Layer 9 of a small transformer language model trained on English Wikipedia (16 layers, counted from 0, width 128).
A neuron's activation on a vector x is GELU(gate . x + bias) times (in . x + bias), where the dot is the dot product.

Input weights of the MLP neurons that the questions are about. A number n stands for (n - 500) times 0.00061.
n9 gate (bias -0.048): 551 250 367 483 425 696 483 646 417 416 534 672 332 797 573 380 678 422 496 508 454 466 273 568 378 422 329 550 387 358 303 274 504 558 574 137 650 439 369 572 342 579 438 547 432 699 409 214 343 413 467 434 466 412 226 529 554 722 558 479 741 509 335 416 360 336 430 650 649 336 570 668 529 661 317 492 479 410 529 438 538 649 785 451 297 394 454 686 492 434 744 455 525 713 600 328 669 243 424 450 572 289 496 458 348 492 773 538 592 839 651 508 538 363 366 352 734 351 390 483 479 654 681 529 738 429 575 542
n16 gate (bias 0.005): 516 322 551 567 532 480 431 338 614 504 659 720 680 543 538 378 379 414 465 433 417 464 455 395 380 465 413 280 803 424 631 318 520 631 551 363 734 370 340 727 536 669 476 772 231 578 410 661 578 438 728 465 580 584 381 356 532 234 531 484 476 387 386 500 524 524 406 741 464 488 461 256 464 233 605 520 414 610 711 334 333 704 264 712 283 512 568 757 528 484 585 629 508 544 433 516 379 433 359 436 500 376 341 669 548 480 432 496 575 481 568 239 814 350 421 441 274 642 335 480 520 476 508 607 326 651 675 456
n41 gate (bias -0.002): 539 496 479 695 341 560 700 615 390 733 466 552 492 258 392 399 587 446 487 623 730 526 223 656 487 458 769 602 646 359 496 290 637 671 496 373 248 450 323 613 513 538 415 658 457 611 207 415 580 389 538 559 448 552 560 190 521 441 445 407 581 365 521 517 526 522 850 406 509 362 622 625 419 746 365 793 298 715 357 772 543 525 665 297 565 522 681 621 543 266 727 231 363 718 688 408 690 462 543 453 504 500 575 461 599 669 427 470 680 278 749 164 646 583 397 525 350 666 313 479 509 602 365 333 539 487 483 363
n85 gate (bias -0.099): 554 446 537 209 351 582 618 714 447 567 612 342 476 528 380 475 496 318 313 525 492 454 152 454 558 606 381 803 268 347 372 597 653 649 342 533 182 424 537 572 434 471 615 276 237 479 443 574 728 278 582 382 276 600 488 600 549 626 467 525 475 483 557 389 420 641 557 624 471 874 354 646 459 692 412 418 174 466 695 488 587 333 643 663 412 672 463 508 623 537 403 581 537 361 492 381 696 545 421 273 567 663 377 237 433 534 338 254 496 593 430 377 599 475 496 646 550 713 642 578 322 549 243 508 555 706 562 368
n108 gate (bias -0.095): 500 446 265 519 644 619 374 620 442 852 678 407 481 590 605 433 731 500 610 485 797 368 436 504 795 504 485 649 663 794 353 693 418 678 591 695 461 519 438 417 596 358 619 666 430 524 841 458 477 376 316 736 640 659 596 403 670 523 477 370 588 429 588 450 429 570 420 639 319 512 409 570 380 351 563 588 579 615 744 373 481 382 443 428 480 594 414 594 535 442 417 485 512 709 697 686 546 458 277 392 421 602 432 660 453 720 655 457 283 621 391 381 303 441 558 595 693 504 555 535 562 604 402 411 480 570 469 632
n140 gate (bias -0.042): 594 219 421 508 601 625 483 412 521 551 209 470 438 602 504 272 547 249 525 742 513 584 875 300 576 334 374 354 500 534 732 384 483 592 645 400 286 386 534 800 546 425 429 448 457 678 375 496 363 261 429 293 572 563 475 707 550 591 521 258 579 487 330 605 509 428 459 504 739 661 574 453 525 579 744 800 556 483 496 521 521 475 321 608 360 470 733 733 312 383 345 657 567 410 634 586 396 400 602 395 709 593 465 606 479 619 698 432 349 307 260 730 630 547 307 558 399 483 521 391 838 383 655 332 679 324 391 466
n177 gate (bias -0.181): 358 256 543 374 482 456 847 736 426 526 395 641 487 240 555 263 518 453 336 391 343 189 635 637 474 556 557 206 224 237 478 634 592 452 487 392 461 517 430 696 587 370 340 437 314 722 591 487 522 559 500 629 715 632 657 575 618 577 474 548 283 718 461 727 536 390 530 500 264 557 427 526 583 448 219 500 231 473 500 648 793 811 625 616 478 629 337 460 544 691 621 620 282 553 635 567 629 660 358 517 651 566 572 460 531 513 267 372 526 423 346 696 102 491 386 560 338 791 358 583 662 400 440 504 593 400 745 583
n215 gate (bias -0.147): 728 591 304 508 544 587 456 662 535 520 655 416 411 412 600 395 456 612 496 567 567 520 484 821 595 578 461 641 722 678 365 327 714 709 613 293 686 435 440 512 484 426 512 557 484 373 594 559 586 475 445 539 687 262 347 496 437 539 457 473 449 448 152 366 544 432 360 555 383 603 574 381 449 551 572 590 532 334 605 551 132 477 316 313 492 292 400 524 343 437 395 675 429 601 595 358 309 457 688 508 484 137 736 316 309 484 468 424 480 295 417 386 595 274 417 492 627 367 484 299 520 508 654 674 813 622 512 579
n287 gate (bias -0.008): 746 790 417 626 424 540 541 496 314 496 784 328 692 593 492 357 528 313 739 742 524 484 508 302 408 260 488 461 688 528 85 467 464 500 790 465 480 658 504 545 425 307 626 736 613 566 417 389 535 409 610 661 336 704 532 556 611 645 457 441 413 403 665 611 431 428 673 496 642 784 453 352 528 295 662 591 610 328 488 464 301 504 445 736 444 516 384 637 548 749 496 414 536 378 615 308 480 338 492 488 492 568 578 520 580 625 620 403 627 523 532 330 568 557 484 586 647 464 468 306 584 325 622 659 455 719 651 520
n309 gate (bias -0.197): 422 386 542 289 483 563 483 636 605 663 560 620 132 521 455 465 401 521 508 623 682 428 330 392 462 450 377 626 581 232 415 600 457 517 362 894 288 352 342 600 250 319 816 648 599 460 702 344 735 232 349 559 479 303 555 504 704 605 546 188 331 452 315 279 617 504 680 678 647 517 533 517 322 736 418 390 613 483 621 580 270 605 647 475 221 819 701 539 644 521 726 471 593 457 627 496 575 517 758 560 509 440 461 620 436 603 581 740 381 508 641 475 338 574 419 437 547 352 720 441 607 542 670 513 556 492 474 526
n9 in (bias 0.098): 491 466 639 349 679 618 573 445 694 290 291 773 83 521 850 509 414 288 621 454 377 530 718 435 381 706 322 614 521 453 317 665 521 508 592 240 381 352 384 409 470 643 559 574 728 601 597 715 366 786 664 166 564 487 597 611 521 788 358 677 648 405 466 347 496 526 374 517 314 406 346 710 606 647 617 454 452 779 232 382 453 404 651 626 487 457 466 650 530 525 530 446 754 591 284 504 554 416 431 398 461 363 605 294 372 401 619 371 610 450 436 462 436 552 657 621 432 576 565 618 500 745 424 322 478 453 368 424
n16 in (bias 0.131): 504 401 555 657 400 375 519 449 588 426 445 774 536 425 596 360 377 410 384 500 405 577 432 388 489 307 445 380 847 415 459 688 445 644 449 449 426 525 389 432 485 744 471 628 485 508 478 339 660 412 591 522 693 456 705 348 665 536 558 460 306 335 602 305 631 604 355 687 507 559 638 355 280 613 462 522 481 508 409 460 448 555 402 427 347 399 537 690 412 657 406 558 647 639 316 413 449 493 381 437 586 667 511 545 671 889 400 489 253 259 600 507 397 511 430 648 544 518 683 581 437 551 411 533 710 272 364 500
n41 in (bias 0.058): 538 458 442 673 680 450 483 346 455 424 559 420 643 439 415 679 133 508 631 500 288 542 590 973 462 632 467 686 784 654 304 657 303 358 795 426 379 279 429 373 467 88 426 449 572 461 587 517 508 405 574 393 378 651 521 538 350 746 430 624 347 220 554 721 572 601 459 504 229 601 725 492 679 347 576 525 534 500 525 674 425 549 554 307 639 339 559 496 624 724 402 373 450 530 703 393 648 641 470 408 386 483 581 694 454 377 471 593 525 496 584 384 621 368 492 504 542 599 639 707 429 350 469 254 415 612 575 346
n85 in (bias -0.004): 425 438 185 566 398 368 389 777 442 492 669 480 277 443 557 508 666 221 408 667 609 759 388 508 551 415 430 701 575 386 441 524 622 375 562 515 316 394 610 369 407 380 721 152 559 464 299 562 620 439 283 604 669 378 488 406 695 573 431 519 768 512 527 645 349 520 265 644 472 461 585 563 508 279 540 612 504 392 500 500 504 334 287 554 567 508 378 539 644 535 368 408 250 568 399 340 635 484 456 434 492 453 536 603 165 234 531 709 363 351 406 702 586 436 637 504 531 415 575 461 571 453 599 508 500 547 414 269
n108 in (bias 0.099): 577 588 572 472 536 544 533 464 472 395 428 351 441 449 612 672 354 289 575 285 309 316 541 508 540 520 221 563 733 304 628 667 665 412 590 421 508 531 625 508 436 334 139 410 484 595 714 508 678 504 306 512 440 580 373 536 276 307 386 575 393 361 540 740 545 589 535 301 817 605 276 367 492 504 427 615 406 397 595 631 516 559 646 397 282 378 387 589 500 544 541 276 628 427 416 459 611 306 755 668 707 722 290 342 568 537 408 464 656 586 472 643 508 369 340 516 516 516 374 373 295 640 331 432 752 380 436 732
n140 in (bias 0.014): 646 779 264 500 568 150 522 661 408 491 487 679 363 566 512 509 714 276 479 567 424 373 487 333 657 429 399 580 326 695 462 612 500 627 350 634 437 598 491 487 306 437 479 647 457 500 643 664 383 614 412 575 487 474 563 462 644 708 638 378 424 552 575 576 367 410 508 538 491 555 558 389 610 408 302 479 604 700 462 681 614 471 759 642 568 277 338 107 361 719 275 371 563 457 449 348 655 630 299 635 625 491 304 397 534 719 547 560 593 670 734 694 407 284 428 433 208 811 951 656 611 618 540 525 522 415 436 407
n177 in (bias -0.026): 274 212 557 660 438 599 524 448 425 505 695 658 271 491 436 636 567 407 365 637 887 657 544 539 500 837 651 415 391 690 495 277 648 699 523 294 865 239 495 621 467 129 716 427 212 598 270 552 294 475 810 575 180 428 547 524 614 556 332 481 580 461 425 623 490 304 579 524 481 352 551 447 812 420 418 773 748 597 449 641 452 748 369 561 318 394 481 557 406 660 699 556 391 679 363 558 453 575 668 913 732 404 646 577 572 692 819 682 590 505 590 368 652 500 481 584 543 467 471 628 443 278 895 462 471 633 438 415
n215 in (bias 0.044): 306 533 557 427 639 370 351 537 714 591 561 537 384 579 314 838 335 340 319 739 601 524 228 703 635 609 557 347 614 565 631 537 684 345 696 601 573 673 364 479 743 431 617 663 232 719 540 512 544 407 383 372 660 488 654 508 496 456 645 350 549 421 415 378 372 443 572 476 446 352 380 586 272 532 326 468 312 638 636 621 312 484 669 544 648 541 779 656 484 383 433 444 703 376 358 513 560 363 504 471 703 249 676 665 471 318 578 426 533 580 553 553 524 633 219 488 402 625 388 386 459 496 577 260 608 516 141 463
n287 in (bias 0.053): 564 398 747 504 666 524 496 681 621 516 567 464 454 626 557 548 253 465 523 461 363 618 682 516 441 543 418 243 508 433 145 267 579 579 628 430 697 557 318 709 351 629 738 633 572 520 562 317 329 480 438 446 258 631 574 298 641 558 290 609 449 564 675 457 500 476 628 578 660 389 450 282 575 457 376 781 456 367 469 699 362 512 457 442 389 300 718 397 418 261 194 628 398 528 563 569 566 277 711 720 616 675 464 611 619 568 741 361 492 358 603 496 488 492 429 423 516 480 496 394 706 374 575 465 400 626 535 476
n309 in (bias -0.122): 560 676 584 450 559 278 646 277 684 449 656 424 190 508 341 496 619 451 604 454 261 753 474 261 500 458 500 329 513 327 470 689 445 285 454 550 517 252 377 702 496 425 684 573 560 766 613 371 309 256 387 595 619 589 408 445 618 479 488 504 425 629 616 555 598 530 463 240 581 559 409 598 399 317 530 684 599 314 504 563 327 604 304 467 547 611 615 474 441 722 646 450 454 834 785 383 496 325 504 559 620 423 764 479 445 795 551 802 593 409 377 521 593 655 508 434 525 676 82 471 314 479 580 521 423 538 799 487

Each question shows a token from some text and the vector x that enters the MLP there. A number n stands for (n - 500) times 0.0094.

" the": 508 607 398 479 387 580 508 395 499 516 612 436 613 623 434 661 427 522 453 555 406 456 434 539 523 443 660 566 502 554 515 659 536 660 458 548 388 575 480 360 497 370 502 551 384 320 621 412 458 685 457 356 608 410 371 607 597 383 617 435 176 582 424 600 542 544 578 552 473 453 438 575 533 464 486 407 474 613 608 391 545 322 410 569 328 453 629 563 360 509 369 537 438 588 497 524 517 540 672 385 760 567 511 498 473 417 528 547 617 501 557 600 350 397 463 417 585 613 453 717 480 334 658 366 626 446 554 375
The most active neuron and its activation: n9, at about 0.19

"ans": 526 538 543 542 302 594 540 385 599 552 392 442 497 442 505 554 311 527 566 332 361 644 386 483 307 338 467 503 588 431 481 647 337 416 474 707 270 442 478 413 464 504 551 570 701 273 657 377 574 552 468 502 458 652 587 545 491 410 473 609 371 542 389 509 461 575 488 585 320 326 376 542 432 472 624 404 735 511 528 340 505 462 504 389 390 404 540 374 509 578 506 554 516 657 570 516 597 510 650 574 455 741 606 477 551 659 460 540 253 461 622 399 580 375 598 268 550 420 414 392 606 505 591 537 407 390 527 229
Which of these neurons fires most? n309

"\".": 528 434 405 367 273 606 569 556 575 614 466 457 494 539 563 446 562 615 528 420 579 668 523 434 486 494 418 533 506 359 467 486 318 455 667 644 353 423 422 386 383 468 542 555 443 234 500 340 571 606 534 520 589 452 373 409 478 556 559 647 311 565 482 642 510 379 438 605 559 640 565 499 430 465 406 489 572 650 455 480 431 376 526 562 516 405 546 578 606 437 663 505 549 653 549 476 545 604 727 587 738 638 551 421 473 463 610 435 492 475 429 457 497 426 591 565 600 422 582 614 614 537 735 219 649 359 514 368
Which of these neurons fires most? n9

" st": 601 533 427 419 412 600 544 378 569 517 628 359 445 435 263 709 676 459 542 531 478 567 555 433 509 636 477 533 435 541 547 641 494 602 506 313 296 479 387 462 347 559 571 639 612 420 452 333 481 466 425 423 607 288 550 629 767 537 546 581 448 556 522 351 731 701 521 416 531 505 658 393 400 370 436 415 560 513 561 511 431 532 564 569 455 363 421 677 570 619 406 413 490 501 616 536 553 612 744 604 618 705 483 369 386 536 433 601 396 423 586 557 552 614 538 612 589 651 587 549 493 315 547 455 508 479 535 576
The most active neuron and its activation: n309, at about 2.6

"o": 619 499 657 573 576 382 420 616 452 544 446 414 545 397 246 641 357 444 529 333 409 561 456 637 362 455 534 540 482 344 590 580 439 594 649 522 525 429 385 407 412 417 574 540 294 505 449 561 366 650 557 571 409 582 616 323 504 494 480 476 330 493 545 357 462 513 632 388 485 548 691 444 635 582 460 299 600 497 461 466 697 471 506 562 659 418 480 490 458 468 363 691 378 390 438 574 407 555 488 681 489 236 415 660 420 593 535 394 476 569 362 318 570 575 627 607 632 409 583 633 708 487 583 372 568 547 412 606
Which of these neurons fires most? n309

" history": 480 471 472 447 321 774 500 694 612 543 476 377 515 484 647 585 469 426 382 384 474 628 525 659 430 491 552 575 630 499 503 521 503 574 560 422 328 473 432 439 451 563 593 593 532 343 400 482 487 540 683 584 449 392 482 444 553 616 493 508 262 428 509 499 474 464 591 660 421 329 542 336 618 402 462 511 750 627 466 437 521 426 627 631 431 494 430 662 446 540 562 462 584 746 414 457 365 701 626 462 427 848 575 372 463 561 396 447 553 570 573 481 682 529 436 356 541 564 639 708 603 398 489 418 456 406 562 374
The most active neuron and its activation: n41, at about 1.7

".": 484 450 383 382 257 629 608 537 515 581 553 503 510 514 521 448 583 619 556 370 628 645 458 505 479 505 451 548 528 408 495 521 372 475 664 633 376 472 453 331 341 565 516 626 450 293 521 443 619 636 531 468 565 522 382 389 550 429 500 595 256 576 429 601 494 427 473 516 533 619 586 566 330 499 407 513 614 603 454 448 424 342 528 502 466 400 486 563 636 450 603 545 583 700 554 466 526 614 765 621 738 581 481 553 558 440 640 453 467 460 413 480 476 400 607 564 632 522 494 551 601 507 737 306 642 304 505 393
The most active neuron and its activation: n108, at about 0.13

"ish": 543 433 467 551 507 518 577 416 489 472 605 516 438 482 745 511 390 445 404 492 512 564 340 671 374 654 491 477 461 371 586 517 511 505 539 321 365 481 479 474 581 377 571 544 649 264 362 687 585 519 427 342 406 403 329 280 442 411 307 460 643 402 441 446 607 446 272 492 468 303 496 438 573 393 366 459 498 371 521 471 563 346 493 622 405 399 361 410 508 549 494 426 381 648 269 474 550 397 663 384 465 633 352 637 688 404 564 634 433 578 401 654 509 548 578 388 492 552 527 554 578 511 617 543 631 488 405 399
The two highest activations, in order: n9, n309

"f": 533 591 532 508 580 530 458 506 417 253 439 479 535 618 581 476 661 448 634 477 511 708 387 499 338 543 417 598 578 333 642 583 610 385 542 360 257 643 487 503 610 338 470 449 530 497 450 535 510 582 461 669 597 553 510 555 631 607 577 554 466 478 359 489 396 649 398 407 347 444 546 417 441 467 620 567 383 486 481 415 458 501 403 536 366 472 216 478 710 356 635 495 372 635 430 597 588 422 633 699 703 417 576 490 424 617 540 517 516 442 614 245 493 495 592 526 512 443 488 491 553 404 510 612 594 484 482 343
The most active neuron and its activation: n9, at about 0.63

"iz": 334 591 532 480 549 484 721 374 403 555 431 588 574 455 404 539 742 264 396 566 415 591 571 473 612 334 352 493 697 374 635 418 589 614 651 581 336 585 479 437 320 458 530 350 509 639 501 350 565 455 426 351 525 449 531 614 549 514 245 473 414 483 593 445 345 383 397 547 324 422 438 631 536 472 534 498 417 518 465 510 334 508 422 509 511 428 338 354 444 559 414 278 530 227 622 584 577 379 568 519 493 522 452 552 524 374 435 617 477 515 613 624 571 469 448 360 423 559 566 438 412 453 476 693 485 590 381 417
The most active neuron and its activation: n140, at about 0.91

" s": 673 492 627 272 485 680 670 582 576 507 651 502 403 365 442 557 518 511 375 424 505 664 538 538 503 533 671 464 528 453 674 425 607 561 532 516 354 445 556 117 366 525 527 585 448 443 531 541 617 521 458 371 634 377 468 719 673 366 531 691 434 539 560 452 522 682 401 444 614 491 589 520 481 496 555 440 534 457 361 400 593 304 517 485 453 495 353 718 309 476 553 586 446 619 553 529 468 556 533 454 367 480 681 546 441 555 654 480 487 454 600 520 497 596 430 407 561 728 459 470 518 316 535 455 529 557 486 326
Which of these neurons fires most? n85

" and": 522 444 409 532 369 573 504 545 484 517 738 445 514 579 477 553 522 557 613 478 319 621 484 562 566 369 508 647 541 345 402 646 474 458 481 465 464 480 406 433 312 448 470 447 581 438 479 421 498 652 521 487 503 478 478 492 418 522 533 566 247 609 576 469 530 493 549 479 462 474 631 661 526 433 440 392 487 529 533 246 459 362 574 540 567 398 569 485 540 635 456 735 544 619 519 629 500 473 853 558 642 431 578 407 631 518 682 588 456 422 515 491 328 617 536 439 510 575 526 649 570 273 576 417 619 385 677 325
Which of these neurons fires most? n309

" by": 512 508 460 435 421 517 370 395 436 604 596 423 484 445 468 634 444 530 664 526 531 663 488 369 571 459 542 698 465 315 560 506 446 505 543 494 510 573 426 262 487 499 558 613 516 396 399 360 472 580 517 419 598 450 495 489 410 299 410 544 271 476 411 594 631 429 655 504 464 612 747 558 451 536 437 427 629 614 635 276 464 371 393 492 483 460 534 422 535 485 489 714 529 683 424 486 389 590 832 478 576 650 462 451 574 518 564 420 532 505 569 706 427 471 454 414 416 413 467 528 612 373 578 415 431 370 559 352
Which of these neurons fires most? n9

" L": 509 508 490 460 441 574 496 415 415 465 473 599 521 338 477 780 534 383 377 446 414 574 631 593 521 708 446 402 612 401 463 386 575 463 389 510 201 540 600 217 536 379 495 545 453 326 534 383 433 577 461 494 612 506 386 450 794 494 431 396 451 606 297 536 406 736 403 461 536 577 569 552 521 386 549 567 495 428 434 412 454 485 567 391 407 525 475 391 327 608 455 491 620 488 491 593 524 591 616 452 441 472 498 424 523 622 563 647 598 543 467 500 680 692 522 474 631 637 524 477 469 523 696 398 452 461 459 545
The most active neuron and its activation: n309, at about 0.13

" London": 466 511 496 409 385 487 569 494 587 525 534 580 462 534 695 436 436 264 587 553 502 655 568 590 564 438 497 587 589 462 529 465 415 496 412 303 263 452 508 434 455 516 517 295 393 393 509 367 545 674 617 612 348 421 325 381 566 517 589 504 445 517 491 627 381 402 498 490 543 294 518 557 663 442 564 285 686 586 544 409 209 338 645 598 441 477 409 585 463 577 453 554 549 446 290 457 465 680 683 517 585 527 484 377 544 614 508 479 433 555 644 516 436 415 483 326 612 633 482 563 538 476 573 515 328 346 579 446
Which of these neurons fires most? n9

"ical": 581 430 397 377 498 748 506 641 458 567 306 577 615 479 520 621 435 454 478 691 606 432 611 554 646 629 497 466 518 372 641 629 426 624 546 609 514 521 396 552 549 678 658 656 411 352 345 354 499 461 344 491 358 526 411 592 492 489 411 566 425 388 523 243 577 374 523 403 457 513 622 380 690 358 491 619 474 521 622 507 522 403 545 605 509 314 602 296 530 564 472 453 511 404 486 191 526 397 479 493 370 529 479 441 185 453 465 529 438 508 387 488 397 623 346 528 494 544 604 495 493 395 607 484 638 388 516 572
The most active neuron and its activation: n140, at about 0.81

" to": 534 515 426 398 565 459 441 543 508 434 542 396 453 492 464 761 565 425 623 475 586 744 481 486 560 488 502 578 364 563 576 551 424 573 455 436 568 445 425 337 442 564 542 633 511 479 431 550 370 606 564 384 579 569 503 558 498 328 321 667 88 531 436 496 561 478 662 554 475 659 585 492 444 597 475 376 687 437 602 442 483 452 500 483 397 486 421 485 500 566 443 640 353 522 494 585 454 564 801 457 574 593 619 589 585 489 577 496 645 520 417 532 387 578 515 446 434 471 492 581 647 438 433 413 664 243 404 346
The two highest activations, in order: n85, n140

" his": 548 550 426 596 322 645 420 391 592 615 621 387 580 507 597 762 454 530 487 546 514 474 372 547 534 485 541 707 564 385 574 559 483 572 497 420 497 575 295 310 331 418 530 696 328 270 609 552 498 569 386 381 491 413 410 484 577 437 473 440 274 517 439 536 511 556 517 545 249 580 363 646 592 557 461 404 614 454 609 508 435 387 561 532 230 351 560 545 478 467 383 529 542 527 545 404 432 661 710 412 689 474 537 461 442 479 617 465 655 470 493 608 428 541 390 436 569 487 460 627 527 446 617 555 576 402 551 406
The most active neuron and its activation: n215, at about 2.2

"enc": 601 473 510 600 431 271 505 399 453 512 602 640 464 582 307 609 526 495 342 801 527 674 589 527 595 509 627 431 452 610 647 524 743 626 496 631 370 458 432 610 396 451 381 466 471 584 369 450 485 606 372 431 483 490 620 620 571 472 440 742 530 516 485 413 617 520 376 423 516 478 540 682 559 682 467 487 367 638 597 378 511 328 600 449 612 355 338 594 492 539 304 659 598 632 512 512 492 427 431 551 381 518 535 531 538 385 473 364 323 456 433 528 406 578 571 315 570 421 575 517 630 704 546 369 551 376 349 505
Which of these neurons fires most? n140

"itt": 606 383 506 556 633 583 518 486 420 522 766 506 564 478 546 587 365 467 468 510 363 437 485 657 533 539 450 644 616 354 395 482 398 623 403 557 238 402 249 443 679 458 615 437 406 197 452 396 591 493 500 445 439 620 514 430 556 545 608 468 350 496 581 538 478 627 633 376 605 482 507 514 489 593 580 627 432 589 497 399 496 499 555 611 531 601 437 378 502 588 580 501 522 371 647 545 466 493 332 512 341 477 444 494 560 635 726 469 503 350 521 637 642 387 650 364 655 666 479 574 626 698 487 461 329 551 581 378
The two highest activations, in order: n41, n287

"ics": 453 435 504 574 309 743 542 629 583 475 399 523 637 478 694 512 458 393 490 428 378 669 579 584 528 491 492 534 541 391 618 385 337 516 343 545 384 564 315 395 412 629 514 626 552 255 447 359 514 446 645 575 353 501 469 469 506 622 468 502 295 306 448 483 455 533 635 493 433 333 551 478 539 432 465 426 644 525 522 386 493 470 651 461 503 385 442 576 579 672 422 487 505 677 381 290 464 533 549 525 450 636 572 449 449 495 632 484 509 728 692 308 703 431 537 413 571 447 507 547 484 263 619 541 581 360 470 438
Which of these neurons fires most? n41

"ar": 792 366 521 383 672 583 369 238 469 451 659 488 462 503 521 527 508 419 516 383 360 456 496 543 339 353 417 544 470 314 595 497 553 641 572 514 380 439 546 446 527 470 508 560 635 285 382 315 490 511 596 485 571 388 564 254 509 566 529 484 518 517 521 459 225 406 629 353 351 576 566 607 696 638 507 406 366 450 382 415 629 531 398 506 620 441 332 528 427 536 277 381 498 548 462 543 437 618 427 522 529 270 586 425 466 595 373 520 604 292 381 318 532 554 604 425 536 572 474 486 423 498 602 553 360 633 423 399
The most active neuron and its activation: n41, at about 0.4

" r": 528 364 398 485 429 446 626 584 568 487 540 576 418 332 311 464 623 397 683 541 374 488 619 650 550 493 546 386 400 471 566 329 616 573 470 378 272 556 450 391 361 574 531 513 515 346 585 536 658 686 510 444 504 639 590 543 705 414 645 586 496 627 423 570 492 821 464 463 635 567 675 515 501 491 534 383 543 535 414 527 681 425 634 524 411 438 386 604 315 400 394 663 639 506 572 629 571 596 647 413 430 544 608 575 506 482 581 583 414 492 538 423 435 371 486 389 439 678 531 585 670 408 594 437 531 426 521 461
Which of these neurons fires most? n140

"re": 473 441 603 509 727 619 456 366 588 313 538 675 439 450 380 445 678 413 562 431 500 523 511 530 336 409 463 538 482 451 402 547 433 407 572 700 405 464 343 379 670 334 525 354 463 615 447 603 450 613 473 364 554 607 569 501 738 616 622 465 445 519 459 456 340 567 294 516 368 589 478 475 588 359 697 353 521 436 372 663 454 603 411 376 529 420 396 309 434 611 498 504 625 332 447 562 543 627 593 597 638 521 356 416 623 596 512 418 445 565 516 531 652 369 549 399 432 667 392 616 468 431 541 628 499 504 452 703
Which of these neurons fires most? n177

"ition": 403 497 619 534 338 601 468 594 544 640 662 617 615 421 768 492 513 461 592 606 543 438 517 684 549 477 415 361 522 430 476 582 397 437 630 399 705 542 510 286 493 582 520 504 431 577 228 563 503 494 366 505 547 524 479 664 626 338 541 374 295 438 669 265 430 582 598 587 626 372 499 434 579 342 618 588 662 585 494 453 435 354 588 426 371 349 721 610 491 490 403 460 527 399 408 495 409 556 567 513 472 600 570 424 635 386 526 500 466 642 517 509 614 305 548 443 527 489 632 587 360 490 465 407 602 529 593 563
Which of these neurons fires most? n16

"ak": 531 442 479 434 410 537 490 554 512 368 385 330 494 519 546 297 506 370 497 527 524 628 524 475 439 451 640 521 488 269 447 858 717 440 663 620 590 657 457 521 575 616 403 575 513 358 622 683 567 626 495 504 427 371 465 407 496 391 362 568 748 507 635 459 484 509 403 387 399 351 236 344 471 576 595 438 515 450 581 544 640 539 652 526 495 369 405 373 533 335 432 684 298 533 384 628 555 471 598 437 555 563 616 525 396 496 638 447 408 403 508 601 619 456 568 512 606 568 571 487 491 535 497 451 545 657 489 690
The most active neuron and its activation: n41, at about 0.24

"),": 616 338 467 452 416 539 396 426 451 603 548 346 451 516 481 445 434 553 591 521 480 545 441 584 509 353 495 548 491 371 359 492 402 411 467 509 372 513 499 475 354 425 592 580 537 413 548 487 531 552 444 525 343 551 444 516 455 586 553 524 161 560 485 577 502 426 564 510 476 526 552 588 487 481 397 421 741 562 566 275 460 258 410 561 587 478 606 490 421 603 582 658 520 508 560 582 570 446 759 621 698 566 634 323 602 510 702 500 438 428 485 509 417 517 555 376 574 652 546 431 627 297 684 470 572 322 626 476
Which of these neurons fires most? n287

" of": 404 432 693 509 508 373 401 506 435 389 509 588 591 456 474 505 675 509 578 526 449 593 391 658 540 440 580 654 389 475 586 291 500 500 568 428 296 544 463 474 517 404 498 539 467 202 517 622 422 636 565 458 567 386 331 399 492 297 535 247 275 565 452 530 612 453 570 294 454 389 625 476 436 513 362 412 706 450 526 299 530 362 467 459 378 411 523 526 482 568 571 488 526 482 473 498 433 647 478 589 674 439 514 500 470 575 511 472 526 734 448 607 343 480 344 381 284 507 509 669 489 337 429 375 431 339 402 505
Which of these neurons fires most? n9

" film": 560 384 395 500 301 597 520 560 630 527 564 448 609 432 616 543 413 389 573 468 347 586 632 497 543 527 523 556 474 420 522 548 542 655 580 404 505 508 252 473 345 420 533 780 440 312 470 474 397 537 375 534 318 529 443 509 530 672 651 649 367 537 442 530 484 565 544 594 531 461 435 346 541 340 423 437 624 464 474 342 535 350 691 615 468 470 540 465 530 527 528 443 448 560 510 447 500 649 664 560 496 527 329 334 410 460 481 339 461 324 670 366 525 496 417 463 453 526 385 631 351 430 543 249 560 516 536 682
Which of these neurons fires most? n287

"ology": 555 415 464 741 451 554 688 565 584 531 375 589 667 478 682 594 499 482 540 520 409 650 417 686 568 461 532 680 497 299 621 568 349 545 412 610 349 549 384 497 394 686 546 645 533 213 515 511 446 435 576 551 449 284 555 526 439 535 495 573 291 424 483 546 354 381 508 636 429 229 439 332 659 376 462 596 631 561 563 248 536 507 496 470 467 378 456 660 510 475 425 401 683 611 462 474 477 543 638 546 530 561 482 437 571 589 506 611 444 576 521 355 585 458 387 380 542 392 489 530 541 365 562 428 551 424 504 397
The most active neuron and its activation: n16, at about 1.3

"art": 577 407 561 548 509 587 494 441 667 554 619 369 480 427 441 483 536 430 323 374 477 538 385 435 526 624 343 683 611 571 778 679 414 517 648 653 429 647 410 540 627 422 779 451 486 368 665 514 466 494 414 521 221 444 463 523 516 596 624 680 595 500 569 383 484 536 552 538 555 469 530 368 580 609 460 483 227 577 456 509 662 665 543 461 312 538 509 506 421 681 408 247 493 522 509 395 357 615 651 544 548 552 491 307 367 564 529 354 480 417 506 537 539 556 630 660 602 465 550 560 423 446 559 488 624 447 481 475
The two highest activations, in order: n108, n85

"a": 596 524 442 675 471 564 505 579 602 367 542 583 575 585 509 507 616 321 563 407 380 533 265 579 196 586 473 446 560 486 573 440 425 490 509 542 258 656 427 258 514 436 653 429 615 422 399 543 354 390 618 440 538 504 504 320 490 615 433 531 347 430 439 340 445 482 375 456 388 481 385 376 521 366 547 448 668 371 569 396 444 579 495 534 506 349 446 339 433 416 454 467 398 286 408 487 555 547 727 544 605 442 447 586 560 718 514 587 447 433 567 405 442 348 512 311 458 492 606 517 482 459 615 517 332 373 481 505
The two highest activations, in order: n287, n16

" in": 462 420 400 488 445 432 420 375 506 635 537 482 414 479 346 341 528 466 598 556 382 704 506 470 541 512 632 678 577 435 430 569 640 494 546 330 417 414 396 369 513 469 511 624 421 288 386 497 508 781 633 509 588 406 459 514 542 347 392 427 312 531 456 501 529 620 545 356 493 476 602 657 552 483 461 418 664 523 715 248 422 376 529 390 311 448 570 442 430 383 663 434 469 627 414 575 422 665 729 559 617 535 493 521 504 484 586 430 450 522 496 489 488 492 472 382 541 459 425 709 518 355 497 434 533 637 408 467
Which of these neurons fires most? n41